Layer 5 of a small transformer language model trained on English Wikipedia (8 layers, counted from 0, width 64).
A neuron's activation on a vector x is SiLU(gate . x) times (in . x), where the dot is the dot product.

Input weights of the MLP neurons that the questions are about. A number n stands for n times 0.0059.
n8 gate: 6 -21 27 -48 15 21 8 18 -10 -31 29 43 -20 26 -15 12 -40 18 14 11 18 20 -9 16 -9 81 15 6 -8 -51 31 14 6 -15 50 17 -15 20 -68 25 -18 -48 -11 -13 -14 -10 -24 -11 -38 4 70 -15 37 -3 17 -19 36 44 -5 -27 -20 23 22 7
n53 gate: -29 -73 -4 3 -28 -25 5 29 12 -14 -5 -40 -8 2 0 -16 -1 63 -1 12 71 -19 27 26 53 -4 -37 -24 45 28 -29 -40 45 21 -20 -9 -24 27 -33 -43 7 48 -41 -5 9 -34 -19 -33 15 -17 27 12 6 -11 -17 54 -51 40 0 -39 6 0 16 -26
n55 gate: 23 -24 -4 -32 -3 -5 15 52 17 35 -4 39 -10 -19 15 22 12 -34 0 -21 -48 35 14 14 -21 -9 -26 -9 -21 -6 21 -11 -2 -9 17 -30 34 -23 -47 52 -13 -6 -26 -24 27 -12 -15 68 10 32 -50 26 12 42 84 -46 4 56 -29 -4 33 -34 11 47
n60 gate: 11 -24 11 26 11 -26 0 -52 6 22 -33 -31 18 50 -42 -51 29 20 -11 -49 -62 30 -7 -55 23 -17 44 -6 -15 -4 -17 -5 5 -5 -2 -13 7 12 -59 40 31 30 -17 13 -20 22 28 -22 7 -3 26 2 -18 -55 31 -34 14 -1 3 21 -10 10 6 -13
n83 gate: 7 -42 30 -24 20 0 11 10 -8 -26 9 0 -10 -41 5 11 15 -21 42 -48 -2 -33 -4 -13 31 -41 -37 46 -9 2 21 51 -6 -10 -44 26 26 16 -13 5 -13 46 -19 -46 15 -17 -22 -23 -30 -12 41 31 -27 -32 -16 10 39 -5 47 15 -12 34 4 8
n90 gate: 40 7 -13 -20 -32 12 -28 -22 -62 -8 -16 38 17 -12 19 14 -39 76 2 52 17 -3 50 -4 34 -32 3 -4 26 8 14 -67 21 6 51 6 39 -25 73 3 20 30 25 -29 -7 -4 -39 2 -14 -13 46 17 28 47 -30 19 24 13 14 -2 -4 -5 17 -9
n97 gate: 4 -88 -43 -6 42 5 38 2 -1 46 -19 69 12 48 54 -18 -28 2 -13 33 -22 -81 57 -4 -61 -36 27 17 17 -42 -25 12 -11 6 43 1 -15 21 30 -10 -32 27 30 8 62 -44 50 22 17 5 12 25 -23 -26 -6 -23 35 15 -24 -18 -22 -56 9 24
n124 gate: -4 -11 -5 -14 0 24 -15 17 25 7 -44 -21 71 -11 -16 9 22 -15 41 -46 -20 9 -21 -8 -16 31 22 25 20 -28 11 2 39 -17 30 -22 -50 5 7 23 24 -22 -19 -22 65 -28 16 15 0 27 -20 -13 -6 38 23 -28 14 -8 -16 -40 -18 22 7 12
n129 gate: -15 -32 -6 -14 -22 30 -5 15 -20 23 31 -13 -10 -13 -13 -26 -8 -1 -4 95 9 19 -7 -3 -20 27 21 21 9 16 -17 51 -5 11 -30 -63 29 -16 -20 15 60 -30 2 34 -13 -10 32 -33 2 -42 -32 9 -40 39 17 -15 30 22 26 -7 -6 26 14 27
n149 gate: -21 9 21 56 11 -13 5 26 -11 13 -14 -16 22 19 -17 10 -32 -6 8 5 8 3 -22 -25 -13 -1 6 3 -18 48 -13 21 -11 -19 76 -11 -6 -35 2 8 -21 37 -3 -3 15 -23 -18 43 11 -15 10 3 -31 8 -7 21 -20 51 50 -19 -29 -10 15 -34
n157 gate: -13 -37 1 42 23 -20 20 62 -19 -8 -46 -29 -19 -1 -14 -45 4 -1 11 -42 23 21 14 62 -2 1 -6 23 2 8 -1 35 -1 58 -8 15 -9 -52 -40 19 4 16 -6 -37 -15 1 29 2 22 -13 -23 -21 7 -18 -39 42 4 13 14 -22 -12 9 2 5
n160 gate: 50 -41 -35 -14 -11 -13 -23 -2 -4 -4 -2 20 -4 19 33 26 1 -3 -15 -48 1 -25 -21 -30 -6 30 25 -2 5 -10 36 -6 -13 -1 12 8 41 24 53 -20 52 35 -21 11 22 -10 -8 13 21 47 21 41 18 -54 15 -33 1 -10 -25 -12 15 -7 66 43
n189 gate: 30 -5 29 -81 11 -27 22 47 20 -31 -10 0 6 20 2 13 -19 -16 55 -6 -9 -71 -17 -4 20 -11 -2 -56 8 27 -2 26 7 3 0 11 26 30 -6 -4 7 -60 -35 -4 4 -8 7 -55 -16 23 -21 49 -23 -31 10 -48 3 71 6 -18 3 -31 22 -8
n192 gate: 10 3 -6 -2 18 2 40 4 38 -14 -50 36 -41 -42 -10 59 -18 48 33 43 -41 -11 -15 -87 -16 77 -2 6 0 1 -28 6 -24 -13 -36 -8 -46 34 -8 49 -11 -3 2 32 34 17 -17 -13 17 1 -33 -28 -38 10 -3 -5 1 17 -26 9 23 -51 -5 -1
n245 gate: 39 -55 -19 2 -6 -6 30 37 28 2 -24 -16 28 -24 58 12 -49 39 -72 -25 -21 0 23 -20 -51 -18 -25 -19 29 -34 35 -42 -39 -38 -35 -24 14 5 15 0 1 28 30 -2 14 -54 6 31 -16 16 -10 -45 -17 -73 5 8 4 -17 -44 -18 11 53 37 -1
n8 in: -47 27 12 -14 14 16 -12 -3 40 -11 5 -13 14 -11 -24 11 40 -2 -9 -8 18 31 -11 -10 -8 5 31 18 34 49 -51 8 2 2 18 -7 17 -18 7 27 11 56 4 -17 18 -18 -29 -49 15 7 34 -70 -28 -25 -54 39 -11 -32 -3 -5 5 -1 -15 -11
n53 in: -60 -3 27 11 -8 -7 21 17 -42 -22 32 36 -42 12 -15 -16 13 -18 -16 -55 32 13 30 2 17 -26 6 10 2 -15 4 -15 -12 1 -15 -15 26 -51 -41 -30 -6 -4 -15 -9 43 -35 -12 5 -27 -25 -25 13 -35 43 5 4 -32 -4 22 22 -7 -17 34 -7
n55 in: 0 -24 34 79 -3 4 -52 -10 -42 11 35 0 29 30 -22 -7 -12 -21 0 -18 -16 -19 -19 36 -4 33 -3 16 -10 13 11 -1 22 38 30 -55 34 -61 -2 -37 13 -28 64 -13 9 7 -22 -19 4 -40 -5 18 8 24 -22 25 -15 -26 -8 76 26 86 -30 32
n60 in: -18 -37 -14 21 -2 -4 -50 4 -7 5 17 -29 -47 -29 -7 3 -17 6 -1 41 -6 -2 48 -14 31 9 -6 -9 38 45 22 7 -2 8 -22 -16 24 2 17 -8 -15 -8 54 -70 -35 -10 -1 54 6 52 -31 -11 20 -44 17 -20 35 26 24 12 24 -24 7 -33
n83 in: -15 23 -19 9 29 36 -54 -22 10 -27 7 21 -1 37 -28 5 -14 27 39 25 1 -1 -16 -8 -52 21 -29 -9 6 5 -12 7 -19 38 34 -6 9 18 -34 -25 0 -9 -4 -9 42 5 14 10 -30 -5 -7 12 0 17 -45 37 -15 -12 14 19 2 -24 -15 -5
n90 in: 13 4 -19 4 6 4 0 58 22 -2 3 -51 -45 -54 18 35 30 22 -20 84 -20 -19 12 -25 -32 -1 -21 27 -12 -44 29 -1 -52 5 -6 23 -3 61 32 10 30 0 -51 -7 -35 -15 -54 -5 11 -40 38 -11 -29 0 30 -25 -17 -5 -14 24 -24 -37 -28 32
n97 in: 47 29 17 -3 9 20 -19 -60 -20 -40 -42 3 37 -22 -21 -26 -12 -11 22 -45 28 -12 6 -18 2 3 -3 -10 -3 4 11 -23 -61 10 27 5 35 -15 -36 -42 6 66 -22 54 37 -7 -67 -3 46 0 -38 1 -25 8 -38 22 -22 -31 -11 3 25 15 -33 7
n124 in: -7 -17 35 -9 -14 43 -9 15 27 -27 20 21 -49 11 -45 29 1 26 12 15 -17 -23 36 42 -36 -54 24 -5 24 23 3 29 -14 -22 1 -14 -18 -2 -7 -25 -7 22 11 36 -31 -22 2 6 7 31 -5 -5 -1 -4 -55 16 -35 -63 44 34 7 12 47 -31
n129 in: -47 3 -18 -29 15 17 -25 12 20 -6 16 -5 -6 10 -34 -11 -13 -41 -32 4 -20 -9 -28 29 14 47 10 67 16 4 7 -34 14 27 0 25 -24 6 31 -22 12 -42 7 -27 1 -3 33 -18 -3 13 -22 -27 -33 28 -33 -43 51 14 37 7 -17 -60 -15 27
n149 in: 7 -16 14 11 24 -29 14 40 8 12 -30 -23 70 50 56 5 -44 -11 -21 -6 5 -21 20 -7 15 7 10 -21 -5 -14 -24 -9 13 39 33 12 -1 -16 -5 40 17 -11 33 -39 -23 -13 -1 38 4 -30 11 34 26 -23 21 3 -13 19 11 25 33 28 -4 25
n157 in: 34 -10 -15 0 39 45 -13 58 -2 -7 25 -1 46 -14 -23 4 -2 21 -35 37 28 31 -12 2 -45 30 -11 -32 -42 -7 14 35 0 1 3 -10 -13 -33 36 -29 5 21 -1 -6 -7 -15 22 -34 -1 6 4 -17 -23 -14 31 -50 11 -13 -4 -14 18 -33 -36 1
n160 in: -28 -49 -13 13 -3 27 26 -9 9 9 8 29 -46 16 -19 -13 22 -2 27 -3 38 6 5 22 13 38 -8 33 4 -48 -14 0 33 47 -22 -16 -11 -22 -7 -30 -60 -25 38 9 -2 -8 6 -3 2 -21 31 -27 60 -22 -28 30 -32 -26 7 17 2 -7 11 30
n189 in: 30 -34 2 -24 -7 3 13 17 -30 -3 -36 24 -22 -1 43 68 10 -47 -17 5 -21 -39 -4 56 -8 -10 16 -1 30 41 -48 -22 -50 -1 32 8 34 -10 20 25 -19 16 -14 -19 5 18 -20 -3 -43 53 -36 3 0 -19 5 56 15 62 -49 14 -2 -21 45 11
n192 in: 26 6 -3 20 -9 26 6 37 -3 24 25 6 10 12 48 -8 -17 18 27 28 3 72 -23 24 -8 39 12 -32 2 29 3 -14 -16 35 -26 62 50 -2 -19 -25 24 -47 -11 -12 26 21 -35 44 -21 -22 17 -74 -20 15 -10 23 2 -11 40 44 35 -9 -6 -36
n245 in: -16 -1 29 -35 12 -41 -19 51 -23 56 21 18 20 -3 -13 14 -32 -12 20 39 -2 12 11 16 -52 28 -3 -7 21 20 -62 8 5 -27 37 -4 19 -58 -48 18 -6 -11 1 -15 17 -54 37 -12 -3 18 30 -29 6 -89 26 42 -13 -1 -9 -4 8 36 34 20

Each question shows a token from some text and the vector x that enters the MLP there. A number n stands for n times 0.036.

" by": -10 78 -36 -2 17 -5 -47 5 -3 1 4 14 24 -12 10 -12 64 18 10 -12 18 -31 -4 -27 -15 20 7 -51 -14 7 8 21 -27 20 2 36 -26 2 -14 -40 -5 23 -10 -28 -66 2 -2 -8 7 -15 3 -1 24 -32 -7 -22 5 28 11 3 8 -5 29 15
Which of these neurons fires most? n55

" t": -56 -4 2 3 -50 -26 -29 8 -11 16 7 13 63 -18 -3 15 34 19 -2 -27 16 -71 -38 -22 -8 16 11 -9 -11 14 11 -3 -15 -22 -17 33 -19 -13 34 1 -21 20 16 -12 -40 -44 -32 9 3 -25 -13 -11 14 17 22 28 42 7 -11 -21 8 27 16 -14
Which of these neurons fires most? n149

"ian": -15 59 0 5 11 0 -61 18 -3 -21 20 -5 -10 2 8 -24 44 23 -8 -1 8 18 -11 24 -21 -6 74 -36 -32 22 11 -8 -25 -5 -17 16 1 16 -10 15 -47 16 17 -28 2 11 18 -3 40 -6 -27 31 21 17 -7 31 -11 34 29 -7 40 16 12 18
The most active neuron and its activation: n160, at about 0.2

"h": 8 18 59 -10 16 -19 4 -50 -7 15 15 -3 -3 -19 7 -18 49 -49 -19 -30 6 16 -54 -2 -30 12 8 -16 0 15 6 22 -4 -33 -41 2 -15 -4 18 19 -44 12 -17 20 -35 39 -6 -12 -4 8 -6 37 13 3 -3 14 -28 5 -18 2 51 29 -16 38
Which of these neurons fires most? n129

"-": -43 46 -14 15 23 -19 -13 -18 -42 -9 30 -19 4 -11 50 0 74 14 14 -1 67 -3 -17 17 6 19 13 15 -44 -14 -6 19 5 -1 -5 45 -11 14 -3 -47 22 7 28 -10 -2 -2 -6 19 -8 2 17 35 31 -29 16 20 0 22 -9 -9 13 -4 -18 14
Which of these neurons fires most? n124

"f": -19 25 17 12 35 -4 -53 -2 16 3 10 -7 -34 -6 -18 -25 28 32 28 -12 2 -24 -26 -44 -45 3 16 -42 -43 -3 12 -11 -22 24 -42 3 17 14 -55 -34 -53 21 -3 3 -20 -39 -14 24 29 15 35 -5 9 -36 3 -1 14 15 8 24 -13 7 -8 8
The most active neuron and its activation: n60, at about 2

"g": 22 8 12 2 25 -53 -11 -28 -34 29 -15 -17 8 -23 -13 9 29 5 28 42 48 11 39 18 -36 -19 44 -24 1 27 -20 -2 -20 -12 -47 11 6 30 23 -3 -48 -27 21 -20 16 5 -48 -25 -37 -31 28 -22 -17 31 27 1 25 18 3 -6 8 -7 -34 -8
Which three neurons fire most, strongest first? n90, n192, n124

"ial": -56 32 8 27 19 6 -41 36 -11 18 -45 -5 11 -29 10 -10 65 -4 8 -16 -2 11 -20 31 -42 6 34 2 10 29 -23 -19 -19 -28 -16 10 32 -34 -15 34 -22 -19 -16 3 8 4 2 -22 -8 -8 -39 -27 36 3 -14 17 10 34 -9 -24 20 -24 17 -10
The most active neuron and its activation: n90, at about 0.3

"F": -33 20 8 54 -1 -32 11 -11 -5 -5 -25 2 16 -17 3 3 56 40 31 33 7 -63 -30 -24 -12 -26 -2 6 -21 10 -21 -12 -3 8 1 14 -11 -35 1 -58 -54 -5 25 17 -50 -19 -25 12 -24 -6 -8 10 29 -51 -2 -4 18 -12 7 -2 18 -9 2 15
The most active neuron and its activation: n129, at about 0.34

"te": -13 18 -28 17 37 -41 -54 51 -18 25 19 -10 -8 1 11 -15 62 -4 1 -2 -17 4 -16 7 -26 17 59 5 8 12 -41 -28 -52 0 -1 12 -23 22 -1 -22 -6 5 6 -20 -34 -24 -12 20 16 -7 49 34 7 3 -1 -13 0 36 1 -6 22 -5 15 -21
Which two neurons fire most, strongest first? n149, n60

"ed": -13 41 -26 2 14 5 -28 -4 -1 6 29 -11 6 -14 8 -49 36 -7 35 -45 -1 -23 -22 -34 -44 27 8 -51 -57 14 6 -10 -14 -22 -30 8 -27 9 -32 -22 -11 -9 -42 -37 -27 -17 -39 -2 -15 -45 -9 2 60 -16 4 5 -4 7 -5 7 9 10 19 -7
Which of these neurons fires most? n129

" H": -50 37 21 -1 18 -36 -7 -24 -2 33 3 2 45 -14 13 3 59 21 20 -19 -16 -34 -33 -28 -34 12 -35 -19 23 15 23 -21 -16 12 -5 10 -13 -12 29 -48 -34 4 -4 -22 -46 4 -16 20 6 -13 -21 5 -3 -52 0 -19 41 -3 1 -11 22 16 -1 21
Which three neurons fire most, strongest first? n53, n245, n192

"od": 6 5 -19 -13 16 -1 9 -16 -24 -12 2 28 26 -16 36 6 17 -2 74 -30 35 -19 9 -37 -28 31 10 7 -35 -1 -41 -21 -69 -52 11 3 -56 -14 -11 2 -4 -35 13 1 -20 -5 2 -17 4 -4 31 -39 -3 -21 1 -13 21 27 -32 -3 40 -12 -17 -3
The most active neuron and its activation: n97, at about 1.1

"er": -4 60 18 -9 -15 -10 -38 23 -23 -10 26 -3 7 7 46 -21 24 -11 -2 -8 35 39 -42 18 -57 21 31 -53 -25 10 -1 -9 -20 -9 -31 -8 6 41 2 15 -78 26 -29 7 -12 14 0 28 0 23 -12 -10 1 -28 -13 5 -3 16 29 4 -14 24 14 7
Which of these neurons fires most? n129

" con": -14 31 -33 -13 20 -19 -44 46 -38 45 -17 31 17 12 16 39 18 25 -12 21 46 10 -4 -3 -56 26 46 0 -16 10 40 -6 -53 12 -19 9 14 -8 -13 -40 1 -5 26 20 -8 -13 -3 13 8 -39 -11 4 29 -11 -19 -3 20 -7 -4 3 29 4 18 -26
Which two neurons fire most, strongest first? n245, n90

"r": 3 3 3 16 24 -45 -5 33 8 -9 18 21 -4 8 -5 17 7 -10 6 -4 39 -6 -57 9 -47 52 24 -27 -20 -9 -49 -18 -87 14 -49 -1 -2 42 1 -14 -8 11 20 -5 21 22 -25 16 -24 11 -8 -7 21 -14 13 1 -1 25 -9 19 -1 -8 49 2
Which of these neurons fires most? n192

"ter": -14 40 28 9 14 -13 -47 15 -26 1 2 -13 11 5 19 -17 45 1 7 -19 11 3 -31 -17 -48 4 17 -37 -59 19 -31 -40 -52 -1 -25 7 -47 10 -28 -48 -48 -1 -37 -7 28 24 9 4 -5 6 12 31 -9 22 3 17 -2 11 13 12 5 -5 -11 -3
Which of these neurons fires most? n160

" M": -60 14 35 17 16 -23 -1 0 -8 -11 37 -7 64 -14 6 -5 48 -6 15 22 27 -8 -32 -19 -53 7 -10 -18 4 20 -6 28 -13 -37 -42 3 -7 -22 54 -11 -42 11 23 -45 -26 6 -22 -7 8 -18 5 7 12 -29 5 -19 24 2 -9 2 1 5 -18 -1
The most active neuron and its activation: n97, at about 0.32

"ag": -11 32 -45 36 -19 -5 -4 -6 5 9 -21 -32 1 -38 27 11 34 5 46 18 33 2 20 -15 -9 10 39 -24 -14 -2 -54 -1 -50 -26 16 -4 -25 19 -4 21 -15 0 5 -11 0 18 -12 -41 -16 -20 23 -35 -30 -22 -32 -18 74 4 -13 6 15 -11 -22 25
Which three neurons fire most, strongest first? n192, n53, n55

" the": -32 56 -49 -18 14 17 -34 2 -2 -7 0 6 45 -24 4 7 75 15 22 -12 -29 -17 -5 -35 -14 9 56 1 -14 14 29 -12 -28 43 -6 21 15 4 -5 -29 -21 29 18 -13 -27 3 -9 5 -1 -23 -5 -5 23 -8 1 -29 -7 15 13 -19 9 -8 31 2
Which of these neurons fires most? n245

"ad": 13 40 26 22 0 -13 -25 -32 3 19 -7 5 15 -22 25 -14 49 -24 59 -24 9 9 -2 1 -19 -19 40 9 -7 14 -18 -12 -8 -15 3 22 -54 29 23 -20 11 -24 15 -8 -12 16 -44 8 -7 -35 20 0 -6 -51 6 -2 55 13 -16 -44 41 -8 -1 -27
Which of these neurons fires most? n53

"stit": -6 -1 -36 9 25 -14 -18 -3 -54 10 -9 37 30 -13 12 -11 12 -10 -10 -16 14 -53 -22 39 -23 -27 44 -39 5 7 -6 -36 -47 -14 1 1 9 2 -28 24 -37 17 -2 17 7 -41 -18 12 34 -13 -9 54 11 -39 -59 -35 -18 0 14 -7 0 -11 4 1
The most active neuron and its activation: n97, at about 9.2

" n": -65 -25 -28 35 -23 -30 -16 1 -30 -4 17 3 4 -20 -6 12 14 39 4 17 76 -39 -21 -15 -31 9 4 -23 -17 -12 19 0 11 -28 -10 11 -19 -18 25 -2 2 26 -21 -28 -56 -2 -44 20 21 -25 -18 1 21 -10 16 22 4 9 26 -38 15 43 30 21
Which three neurons fire most, strongest first? n90, n53, n149

"os": 7 -17 -23 25 11 12 -26 -58 -3 11 9 46 -9 -17 15 -22 30 -16 -9 28 -40 4 -22 -13 -32 8 34 14 3 -3 -15 8 -29 -27 11 22 -10 14 29 0 6 -48 15 -48 -61 22 -26 40 -1 -55 -17 6 -32 4 -22 -17 49 21 -6 -23 -20 7 -43 -1
The most active neuron and its activation: n129, at about 2.2

"re": -5 4 28 18 -35 -44 -29 51 -43 -1 26 -3 -15 1 39 52 25 -11 4 18 6 16 -16 48 -63 8 -22 -7 -33 18 13 -19 -44 -17 -12 -12 3 0 10 10 -23 0 16 -23 0 -8 -19 4 -22 -27 -41 22 7 -2 4 -36 -23 13 -2 19 45 -24 -3 -1
Which of these neurons fires most? n55

"ary": -31 47 17 -19 2 -28 -41 9 -12 -15 -19 -9 22 17 -16 -30 53 -21 -6 -11 18 13 3 26 -41 11 50 -24 11 21 -29 11 -26 -49 0 30 -32 44 -20 1 -66 -4 9 -19 -4 15 -31 0 -4 7 -23 0 50 18 -10 0 5 18 19 20 0 -1 -4 3
Which two neurons fire most, strongest first? n8, n90